Layer 5 of a small transformer language model trained on English Wikipedia (16 layers, counted from 0, width 64).
A neuron's activation on a vector x is GELU(weights . x), where the dot is the dot product.
The model reads these tokens: " do" "es" "n" "'t" " rec" "ip" "ro" "c" "ate" "." " During" " a" " road" " tri" "p" " to" " B" "eng" "al" "ur" "u" " for a" " meet" "ing" ", S" "id" "," " Sh" "ri" "ya" ", and" " Par"

The vector x that enters this layer's MLP at each token. A number n stands for (n - 500) times 0.0082.
0 " do": 588,412,425,725,386,476,551,594,471,411,385,428,390,521,712,512,640,651,434,327,439,466,638,445,309,572,664,531,326,514,785,596,394,497,543,304,514,383,496,481,417,456,575,528,525,209,549,494,781,391,494,428,496,417,389,563,558,569,510,535,517,643,484,291
1 "es": 466,578,299,503,420,435,607,468,488,355,426,408,293,518,628,523,619,777,385,362,444,545,679,495,302,519,605,796,357,601,671,485,434,521,674,442,524,353,564,371,336,545,551,458,603,365,448,445,671,363,503,489,385,567,465,740,584,529,502,553,530,543,531,333
2 "n": 552,645,370,479,551,539,601,543,470,354,489,399,353,647,629,566,514,509,354,109,448,557,634,475,284,547,698,527,280,373,711,615,291,462,717,557,501,482,631,358,392,426,384,639,447,459,517,489,587,491,435,429,401,463,421,557,823,625,466,708,480,686,560,364
3 "'t": 645,576,310,637,525,442,549,530,529,377,341,400,402,489,656,410,509,743,367,239,454,596,685,415,237,712,656,521,331,588,601,569,390,450,502,394,466,268,506,373,519,510,565,621,478,310,480,548,726,378,477,501,407,543,528,555,594,685,472,539,527,704,404,520
4 " rec": 582,484,373,474,419,508,377,607,524,386,407,500,444,442,626,400,632,553,296,477,556,467,557,563,139,550,572,578,203,451,716,619,363,586,609,575,406,386,592,495,546,474,541,364,502,198,699,532,637,321,491,386,539,355,544,724,491,695,543,508,578,657,558,370
5 "ip": 588,652,287,465,608,497,532,322,610,419,431,395,495,431,690,526,510,598,691,381,481,453,638,605,446,611,672,582,230,511,647,365,482,409,516,351,562,554,560,541,354,378,486,465,441,375,395,337,519,228,531,409,430,549,565,768,776,535,611,665,416,570,594,405
6 "ro": 607,596,301,465,491,429,474,403,484,443,477,227,460,533,640,493,627,307,479,453,370,518,600,534,276,617,475,509,281,300,666,525,474,439,654,378,532,478,681,455,394,467,517,763,425,202,543,447,539,505,653,568,362,526,667,492,854,535,441,628,541,650,537,563
7 "c": 441,690,387,394,642,459,522,486,571,217,475,407,397,526,656,457,562,399,249,303,480,486,496,601,283,527,744,614,299,384,761,539,474,475,676,701,532,488,638,338,472,511,425,517,458,369,402,469,558,306,529,499,479,367,574,591,723,709,523,691,533,513,498,536
8 "ate": 375,739,407,451,544,456,473,455,580,257,298,399,416,491,510,487,433,506,409,346,390,476,471,616,316,614,611,411,360,451,536,440,560,608,551,452,561,389,572,354,525,440,657,564,471,310,582,514,556,401,694,537,392,387,588,738,973,769,492,660,582,546,613,407
9 ".": 420,537,374,404,494,474,517,433,465,535,358,288,481,535,770,467,366,551,514,358,512,538,644,595,294,581,671,404,360,392,714,478,471,369,691,392,526,534,533,374,415,635,553,430,486,279,565,635,684,365,690,560,378,448,503,630,815,630,484,460,680,497,431,443
10 " During": 554,506,451,461,701,560,524,578,563,392,332,350,437,435,610,318,491,638,667,484,378,786,559,423,316,467,695,537,388,454,686,416,521,566,652,316,575,446,571,444,581,376,555,598,543,302,430,516,552,416,430,505,412,372,622,703,654,620,460,443,442,729,369,179
11 " a": 388,647,429,485,505,592,363,508,499,372,376,258,517,636,745,289,515,555,547,470,347,551,594,650,299,595,561,699,327,487,522,489,323,534,593,548,558,364,498,406,544,582,637,623,352,295,425,583,517,420,354,501,445,373,628,713,642,706,554,569,451,687,418,350
12 " road": 455,604,311,401,554,615,680,398,516,281,443,333,471,383,606,554,376,702,673,428,430,463,697,483,447,640,678,455,489,350,501,540,550,386,610,427,533,531,569,591,536,351,621,620,310,74,469,476,600,500,593,566,374,300,635,535,724,603,475,486,533,571,512,360
13 " tri": 510,394,296,529,528,485,515,593,490,375,417,478,494,327,592,396,494,562,728,592,303,331,669,520,264,662,474,397,416,460,725,481,486,501,611,446,411,395,587,462,475,494,596,692,374,108,403,438,771,405,448,454,376,562,559,655,713,630,548,499,644,575,626,612
14 "p": 448,615,383,359,679,510,578,458,409,372,524,551,500,553,664,419,482,339,479,489,432,533,554,478,404,458,567,726,433,386,676,586,546,381,846,468,666,578,639,307,479,536,413,664,440,188,503,450,553,376,453,386,461,168,499,684,657,521,484,641,458,501,492,532
15 " to": 572,590,327,615,623,504,385,479,512,368,290,428,351,572,761,375,456,688,316,434,376,546,668,476,383,495,515,501,338,570,609,612,390,672,537,441,494,401,550,468,493,349,484,631,444,239,511,683,651,458,550,342,517,520,531,575,655,548,482,509,564,569,497,289
16 " B": 501,599,357,524,578,606,452,533,564,321,445,371,347,321,648,304,517,542,601,440,480,545,634,627,319,634,506,526,269,196,681,454,534,428,569,524,524,504,551,445,452,707,502,525,258,233,590,691,508,480,378,459,437,417,592,604,669,617,616,645,471,627,524,452
17 "eng": 320,585,455,410,662,591,513,380,560,383,466,499,421,325,529,576,522,594,543,464,292,538,625,509,280,628,620,652,339,425,656,275,673,500,488,627,449,569,594,464,316,394,642,531,356,120,652,436,608,563,535,411,590,352,620,656,532,592,576,474,362,454,568,447
18 "al": 290,715,516,374,537,528,452,377,610,403,494,433,516,372,566,494,465,566,268,528,337,548,478,484,382,595,691,366,285,293,685,477,385,481,768,632,527,462,601,368,507,403,527,686,383,202,522,453,395,516,573,620,559,522,564,687,699,553,613,621,505,640,516,427
19 "ur": 276,587,529,419,684,393,384,382,515,401,496,375,583,300,623,548,531,367,444,403,439,487,370,561,476,660,567,366,377,333,571,424,388,464,607,706,486,483,592,418,447,422,564,687,438,278,743,424,584,523,429,457,487,355,666,783,831,683,442,531,626,604,552,517
20 "u": 388,692,497,344,644,424,477,368,541,391,386,427,484,439,594,535,470,324,450,312,596,470,528,514,302,524,643,425,480,346,541,418,452,381,569,689,432,555,640,378,485,421,723,774,337,347,613,462,578,531,420,415,613,452,628,731,878,705,474,502,656,582,370,462
21 " for a": 361,626,416,467,600,569,470,533,503,356,315,261,481,566,741,255,395,618,524,579,398,516,483,706,310,559,633,657,480,537,473,505,434,550,597,468,550,396,468,461,464,486,650,544,327,206,460,560,593,506,434,510,539,423,656,681,700,681,629,460,437,599,409,296
22 " meet": 444,456,381,493,500,736,464,387,460,318,381,523,413,424,593,378,491,678,660,374,433,598,536,431,485,487,713,346,262,415,648,519,533,534,590,411,579,355,584,548,541,349,625,605,401,122,507,485,736,438,498,618,432,450,569,641,708,561,594,484,678,586,428,335
23 "ing": 404,668,492,597,579,625,475,427,444,288,332,469,496,521,625,448,590,616,525,554,380,466,626,381,231,478,617,636,294,422,546,478,551,467,656,445,603,353,644,440,298,408,495,602,392,238,592,459,487,547,623,506,291,413,599,742,784,561,421,461,536,767,489,411
24 ", S": 389,600,361,644,450,567,476,551,564,401,303,427,411,392,697,266,411,436,659,414,387,463,689,523,477,508,520,608,547,264,613,436,451,532,618,328,521,551,582,440,543,693,501,540,424,196,390,589,589,462,497,389,527,299,612,697,722,712,618,570,583,596,499,417
25 "id": 486,643,431,368,468,427,382,467,472,423,425,436,553,456,535,495,537,656,560,266,352,467,804,536,380,632,641,500,302,359,557,393,510,490,566,771,719,630,494,475,488,535,573,559,474,154,620,521,383,496,482,459,365,315,500,586,385,667,476,623,470,628,571,346
26 ",": 424,656,499,661,542,385,390,426,417,477,258,329,381,377,697,276,550,549,485,405,388,484,632,537,345,564,586,474,512,401,626,529,392,401,627,597,568,555,513,410,496,424,484,575,485,218,507,598,628,429,602,431,423,469,750,536,733,866,461,578,580,544,429,477
27 " Sh": 422,540,454,482,554,650,409,398,495,483,407,527,483,339,599,339,489,576,685,446,409,577,785,331,376,676,517,329,278,324,716,487,420,488,536,559,544,514,581,419,556,649,562,568,356,164,513,534,658,485,304,460,518,352,440,646,566,608,655,724,528,642,391,479
28 "ri": 462,654,403,494,409,254,439,500,327,235,510,449,507,426,553,547,456,441,667,500,475,373,577,421,199,650,611,494,570,393,789,355,676,481,549,411,410,534,711,463,389,532,499,668,418,187,479,516,584,587,473,468,479,528,589,643,543,497,549,618,610,641,570,553
29 "ya": 387,792,366,693,482,453,509,377,387,361,472,471,564,336,621,628,455,479,570,357,424,456,554,439,283,557,592,341,400,415,568,408,432,489,617,439,490,410,592,372,393,518,537,694,424,104,574,602,611,610,510,499,575,443,625,627,657,600,615,582,714,494,365,444
30 ", and": 363,573,411,578,716,376,319,479,459,387,266,378,557,406,745,344,377,696,497,472,331,542,540,438,289,586,601,381,456,394,581,608,490,477,589,533,618,550,464,308,531,536,517,625,531,248,399,565,596,490,650,430,507,583,653,464,770,687,573,495,609,622,442,381
31 " Par": 516,578,444,452,445,681,493,389,432,385,321,426,550,435,611,500,498,566,539,445,387,505,622,500,324,605,634,398,456,394,712,457,400,621,509,470,524,435,461,503,431,546,500,596,339,186,498,557,457,455,230,473,719,345,578,704,457,741,809,764,515,582,533,298

Each question shows the input weights of one neuron of the MLP. A number n stands for (n - 500) times 0.0028.

n99: 456,504,328,542,436,577,565,596,465,339,488,481,448,580,448,452,144,535,507,526,641,492,445,657,418,208,526,514,653,421,499,394,803,382,765,609,741,402,453,662,338,769,218,303,732,419,697,689,346,447,588,546,368,426,563,316,306,533,678,337,470,220,616,593
Which token does this neuron like most? 9 "."

n164: 678,731,432,705,577,562,632,680,375,541,475,524,586,359,321,272,492,215,321,695,171,437,346,598,546,566,555,470,471,582,638,571,575,466,312,536,602,478,609,422,505,626,549,271,700,528,544,450,386,475,566,424,551,616,399,621,510,571,287,436,624,299,607,375
Which token does this neuron like most? 8 "ate"

n21: 578,548,600,448,322,499,388,759,481,446,663,377,573,275,575,445,497,617,272,590,439,284,444,670,540,302,407,463,798,677,592,416,669,493,300,344,476,332,736,455,389,550,749,422,333,707,522,484,578,430,551,499,531,575,466,400,483,658,634,396,273,584,369,628
Which token does this neuron like most? 21 " for a"

n307: 524,556,414,435,474,581,455,502,684,588,633,589,551,411,483,357,455,572,561,431,529,480,454,471,471,292,477,609,442,298,599,517,334,570,394,302,678,323,598,476,495,703,531,431,494,631,333,622,353,560,363,436,395,731,666,433,484,487,189,534,545,454,580,717
Which token does this neuron like most? 16 " B"

n118: 636,446,439,629,286,530,611,374,768,737,493,470,473,617,442,511,401,459,503,524,472,538,477,773,302,562,369,486,299,575,541,497,542,482,444,392,684,461,309,548,337,481,447,516,381,630,416,488,562,407,469,450,641,579,584,413,508,574,306,562,444,360,451,482
Which token does this neuron like most? 5 "ip"

n278: 578,792,414,561,421,583,551,482,561,479,616,277,506,590,447,467,376,391,300,447,360,368,384,252,511,584,572,201,602,776,345,653,620,665,503,491,468,383,802,500,580,626,610,473,537,505,392,458,686,612,313,451,545,444,461,399,346,487,448,458,401,556,555,626
Its three highest activations, in order, are on tokens 3 "'t", 29 "ya", 28 "ri"

n277: 558,489,424,511,419,464,380,433,709,563,143,575,634,622,426,467,479,805,535,535,480,539,341,348,505,447,417,604,546,556,705,598,534,731,708,628,488,545,390,527,624,621,279,447,566,580,392,462,549,655,680,393,465,474,353,295,392,442,271,450,477,563,398,474
Its two highest activations, in order, are on tokens 30 ", and", 15 " to"

n280: 463,481,469,581,577,620,470,485,520,419,394,686,596,557,351,649,385,552,475,482,536,562,492,562,372,393,524,424,565,603,406,397,503,617,541,561,588,389,392,356,696,579,381,548,388,645,469,503,706,377,638,363,578,396,559,511,469,400,449,516,468,497,392,594
Its two highest activations, in order, are on tokens 8 "ate", 3 "'t"

n167: 532,439,666,456,617,594,486,350,616,450,718,401,467,281,601,505,414,572,354,578,584,605,298,573,720,521,625,460,631,557,344,437,470,412,615,588,529,524,445,627,492,698,625,619,635,499,454,660,523,452,332,528,527,420,424,332,530,602,614,214,533,599,543,514
Which token does this neuron like most? 19 "ur"

n174: 680,315,433,596,370,604,331,630,441,376,490,454,436,542,387,439,615,227,517,628,464,704,618,452,585,320,286,768,673,365,311,680,334,466,545,579,320,413,545,536,529,395,578,584,549,472,628,525,584,681,483,691,533,589,308,350,641,607,212,490,655,431,650,443
Which token does this neuron like most? 6 "ro"

n325: 500,469,527,571,455,394,423,586,544,322,604,566,508,612,724,549,621,501,632,431,460,600,504,657,629,422,635,368,495,407,478,674,402,563,472,290,449,484,629,343,483,523,637,407,517,570,473,505,355,431,318,429,487,464,396,613,423,444,602,353,517,275,590,603
Its three highest activations, in order, are on tokens 0 " do", 24 ", S", 5 "ip"

n347: 576,599,634,643,614,566,502,696,377,559,524,563,499,486,445,589,400,580,433,537,394,451,555,462,338,656,469,446,536,492,514,478,587,509,518,375,815,630,479,436,632,478,442,467,465,655,514,625,430,453,406,564,357,601,644,288,445,690,498,444,311,395,447,588
On which token does it fire most, and how strongly? 30 ", and", at about 1.6

n42: 557,533,490,396,658,563,358,590,398,579,780,552,849,503,462,548,670,432,482,421,595,539,448,396,498,466,488,716,663,331,568,586,704,519,556,306,426,553,472,444,645,401,707,562,596,559,505,488,587,714,430,671,403,284,375,584,474,441,416,516,507,440,469,739
On which token does it fire most, and how strongly? 14 "p", at about 3.7

n241: 613,493,576,524,570,529,496,455,463,614,633,759,588,498,505,366,431,444,330,633,495,591,680,437,266,547,422,504,459,368,450,455,389,503,542,384,311,639,571,555,439,586,479,280,661,586,467,469,395,784,402,499,564,662,322,412,693,530,440,541,664,590,589,529
Which token does this neuron like most? 2 "n"

n142: 197,297,664,493,392,482,505,574,667,229,635,431,685,629,482,575,658,542,629,500,667,249,462,447,512,445,462,518,573,517,544,371,633,633,552,532,416,398,553,568,622,343,542,548,420,601,576,539,623,362,617,335,308,549,477,598,581,222,670,352,654,262,680,594
Its three highest activations, in order, are on tokens 13 " tri", 28 "ri", 19 "ur"

n186: 380,576,626,472,560,275,600,572,491,428,456,453,512,773,462,420,639,548,247,294,533,201,482,501,586,490,455,310,565,481,500,787,516,510,668,598,261,444,417,586,437,338,543,535,552,581,505,568,670,510,645,460,414,361,467,540,473,378,553,392,513,328,492,643
Which token does this neuron like most? 7 "c"

n9: 404,519,357,464,254,489,562,348,792,415,391,675,684,654,363,691,417,409,391,470,702,483,471,611,374,316,390,438,593,575,399,563,634,455,447,359,678,543,751,353,420,339,572,486,460,553,772,645,586,521,374,458,740,459,459,202,399,574,561,381,626,346,415,393
Its two highest activations, in order, are on tokens 20 "u", 29 "ya"

n86: 439,565,568,533,420,529,748,395,795,422,644,505,561,571,390,515,527,509,238,585,587,576,500,363,479,528,636,598,791,282,587,571,596,683,299,643,427,326,337,441,499,507,275,526,602,394,482,296,507,489,710,354,832,419,334,633,428,411,676,455,553,593,319,712
On which token does it fire most, and how strongly? 18 "al", at about 2.5

n203: 530,420,739,531,565,255,532,406,540,561,405,324,279,512,435,406,357,500,517,662,555,193,236,624,719,411,454,170,417,873,380,563,417,441,426,608,598,732,559,612,608,410,432,467,324,408,358,568,700,465,514,477,632,411,452,421,611,601,516,490,414,648,537,812
Its three highest activations, in order, are on tokens 26 ",", 19 "ur", 13 " tri"

n364: 751,509,693,226,472,642,383,547,505,495,574,462,671,378,355,390,538,460,543,430,413,575,552,314,564,502,573,659,498,437,441,374,451,563,596,579,545,678,346,643,666,440,526,618,597,824,485,268,644,431,522,438,713,550,618,396,385,678,302,465,558,303,192,352
Which token does this neuron like most? 10 " During"

n36: 351,598,417,451,477,609,688,663,472,671,425,541,428,638,504,497,614,591,389,726,509,550,541,496,703,521,617,495,374,326,607,587,533,390,516,170,403,415,404,411,575,605,572,367,553,618,491,348,333,662,669,497,630,573,360,386,633,416,388,785,570,434,436,582
Which token does this neuron like most? 9 "."

n8: 471,592,472,434,507,579,633,291,630,725,452,466,628,443,574,547,450,610,503,586,764,678,673,325,629,284,407,624,294,269,693,562,477,491,570,441,298,367,328,426,520,661,493,552,566,799,710,334,483,454,109,502,541,496,259,399,467,473,351,429,638,485,707,684
Its two highest activations, in order, are on tokens 27 " Sh", 2 "n"

n133: 618,500,490,380,260,441,456,372,714,549,458,733,602,373,440,522,396,449,666,603,558,527,620,642,526,126,389,391,559,420,480,535,575,568,607,615,614,361,373,599,630,550,478,469,519,731,331,575,408,304,791,247,109,507,516,549,724,632,396,491,448,377,671,682
Which token does this neuron like most? 8 "ate"

n337: 571,399,378,595,536,565,560,590,579,415,484,618,603,394,478,334,697,424,425,651,362,505,370,596,363,638,513,171,662,465,556,521,461,519,467,720,590,546,409,512,615,535,385,423,738,536,413,338,449,551,594,384,549,605,423,484,386,641,517,663,261,370,494,448
On which token does it fire most, and how strongly? 30 ", and", at about 1.2

n60: 543,643,827,540,317,448,573,562,563,356,495,312,592,582,452,385,422,221,618,607,196,945,530,504,474,531,506,579,495,403,254,492,558,588,479,600,595,697,415,480,293,593,459,587,509,570,579,282,455,447,559,487,763,533,345,405,577,451,269,476,655,512,441,488
Its three highest activations, in order, are on tokens 6 "ro", 20 "u", 19 "ur"

n55: 509,610,337,380,613,476,585,447,619,596,413,473,504,454,542,415,526,575,457,511,726,489,476,560,410,687,394,373,694,458,467,488,427,695,451,532,486,560,669,574,512,647,720,332,635,556,514,403,479,675,427,347,523,761,465,520,360,539,490,404,552,563,701,365
On which token does it fire most, and how strongly? 4 " rec", at about 1

n314: 680,548,495,474,416,604,428,476,577,716,585,476,593,486,283,294,561,499,403,473,528,413,621,480,547,515,434,437,451,482,501,596,411,572,504,372,630,598,568,390,542,391,262,602,619,483,525,549,426,495,477,522,607,568,612,200,472,583,343,709,318,278,499,308
Its two highest activations, in order, are on tokens 6 "ro", 26 ","

n53: 344,465,646,382,523,555,515,674,646,348,609,404,651,454,517,468,571,576,499,614,630,701,590,585,465,394,327,320,543,365,389,497,426,667,637,599,623,576,583,494,539,483,416,655,596,560,323,515,485,233,292,393,471,569,355,428,601,365,524,563,546,282,650,531
Its three highest activations, in order, are on tokens 14 "p", 18 "al", 7 "c"

n92: 176,400,439,673,461,446,520,459,557,443,633,465,282,322,557,386,333,481,585,738,577,635,407,525,577,610,631,348,620,316,428,620,393,550,547,649,558,495,588,497,528,388,641,715,518,613,551,383,326,712,635,430,732,437,310,339,506,399,603,209,486,411,594,579
Its two highest activations, in order, are on tokens 18 "al", 19 "ur"

n64: 712,598,581,439,428,475,433,769,455,568,437,438,517,592,311,454,534,612,643,604,357,448,277,495,557,342,438,538,701,369,322,593,406,704,467,587,492,136,540,335,132,526,222,482,392,784,497,427,495,488,365,550,469,615,487,599,748,325,443,399,583,636,309,471
Which token does this neuron like most? 23 "ing"

n77: 539,297,501,615,589,370,537,427,577,478,599,483,596,564,101,600,607,569,341,394,581,736,319,504,428,677,458,414,504,298,234,602,505,369,438,582,516,451,678,544,461,640,681,626,481,475,614,363,491,437,487,593,365,422,432,357,507,500,454,402,258,426,516,686
Which token does this neuron like most? 19 "ur"

n219: 571,509,460,573,483,545,491,508,568,403,595,479,517,554,335,661,573,548,539,563,396,607,697,574,575,510,450,354,295,448,415,431,406,533,634,400,547,535,298,439,352,550,542,408,540,569,405,498,558,605,584,561,649,515,615,350,404,533,670,522,555,509,556,518
Its three highest activations, in order, are on tokens 31 " Par", 29 "ya", 25 "id"

n89: 445,377,410,520,440,335,342,276,603,627,448,508,620,419,448,549,552,316,442,295,708,505,491,662,647,503,599,351,443,575,452,573,722,696,395,266,416,599,457,609,723,243,771,347,658,545,420,692,462,339,559,559,485,631,148,486,460,492,447,460,485,520,524,264
Which token does this neuron like most? 5 "ip"

n131: 532,544,530,539,370,585,414,587,626,591,727,571,506,785,549,406,463,556,599,492,436,570,515,462,662,572,492,389,242,479,562,477,752,515,408,447,389,358,352,435,347,643,552,343,631,596,459,520,557,496,434,617,349,588,476,590,609,475,240,390,635,639,590,464
On which token does it fire most, and how strongly? 9 ".", at about 2.1

n331: 448,546,500,566,520,273,317,594,642,588,618,521,346,671,550,550,495,589,421,452,563,529,409,525,474,332,416,402,652,543,350,494,550,417,442,537,560,440,649,497,326,199,568,187,429,425,344,756,456,441,534,652,411,479,594,489,483,585,654,469,514,326,572,469
On which token does it fire most, and how strongly? 26 ",", at about 0.94

n141: 359,538,642,724,275,609,704,521,578,410,589,363,584,647,369,593,416,568,595,712,476,373,545,725,471,370,341,442,396,555,369,536,393,518,366,649,540,298,508,859,419,626,693,548,556,597,545,491,420,279,367,633,559,565,534,588,440,782,445,378,400,317,366,375
Its three highest activations, in order, are on tokens 11 " a", 21 " for a", 31 " Par"

n22: 522,253,581,499,307,395,447,619,630,468,734,616,343,365,488,434,298,535,566,502,429,581,495,805,818,388,519,458,464,472,298,379,547,469,375,709,639,695,451,240,419,331,460,464,568,474,612,453,537,607,551,651,562,579,484,549,484,439,610,581,478,697,537,667
Which token does this neuron like most? 25 "id"

n276: 485,758,560,743,455,392,412,616,431,222,535,880,320,585,397,405,466,581,511,577,610,605,448,449,290,526,578,486,512,589,406,344,599,598,548,600,504,410,448,524,840,216,531,448,520,641,469,632,524,310,486,512,580,494,647,473,328,405,412,561,446,270,452,552
Its three highest activations, in order, are on tokens 15 " to", 4 " rec", 3 "'t"

n317: 314,359,722,598,463,490,490,602,466,443,569,539,597,565,676,618,667,384,385,442,571,517,654,595,566,622,397,313,522,371,405,607,617,504,482,487,463,563,403,240,346,444,648,350,676,456,632,316,327,409,430,506,501,456,503,617,497,421,630,335,519,573,457,659
On which token does it fire most, and how strongly? 19 "ur", at about 3

n16: 696,572,414,534,306,551,499,579,428,496,559,536,524,701,361,518,271,485,587,570,576,580,381,488,394,416,798,324,506,473,409,560,470,490,483,575,626,545,430,526,299,515,527,587,557,557,613,359,466,499,544,283,432,495,369,527,267,387,438,498,493,673,488,520
On which token does it fire most, and how strongly? 25 "id", at about 1.2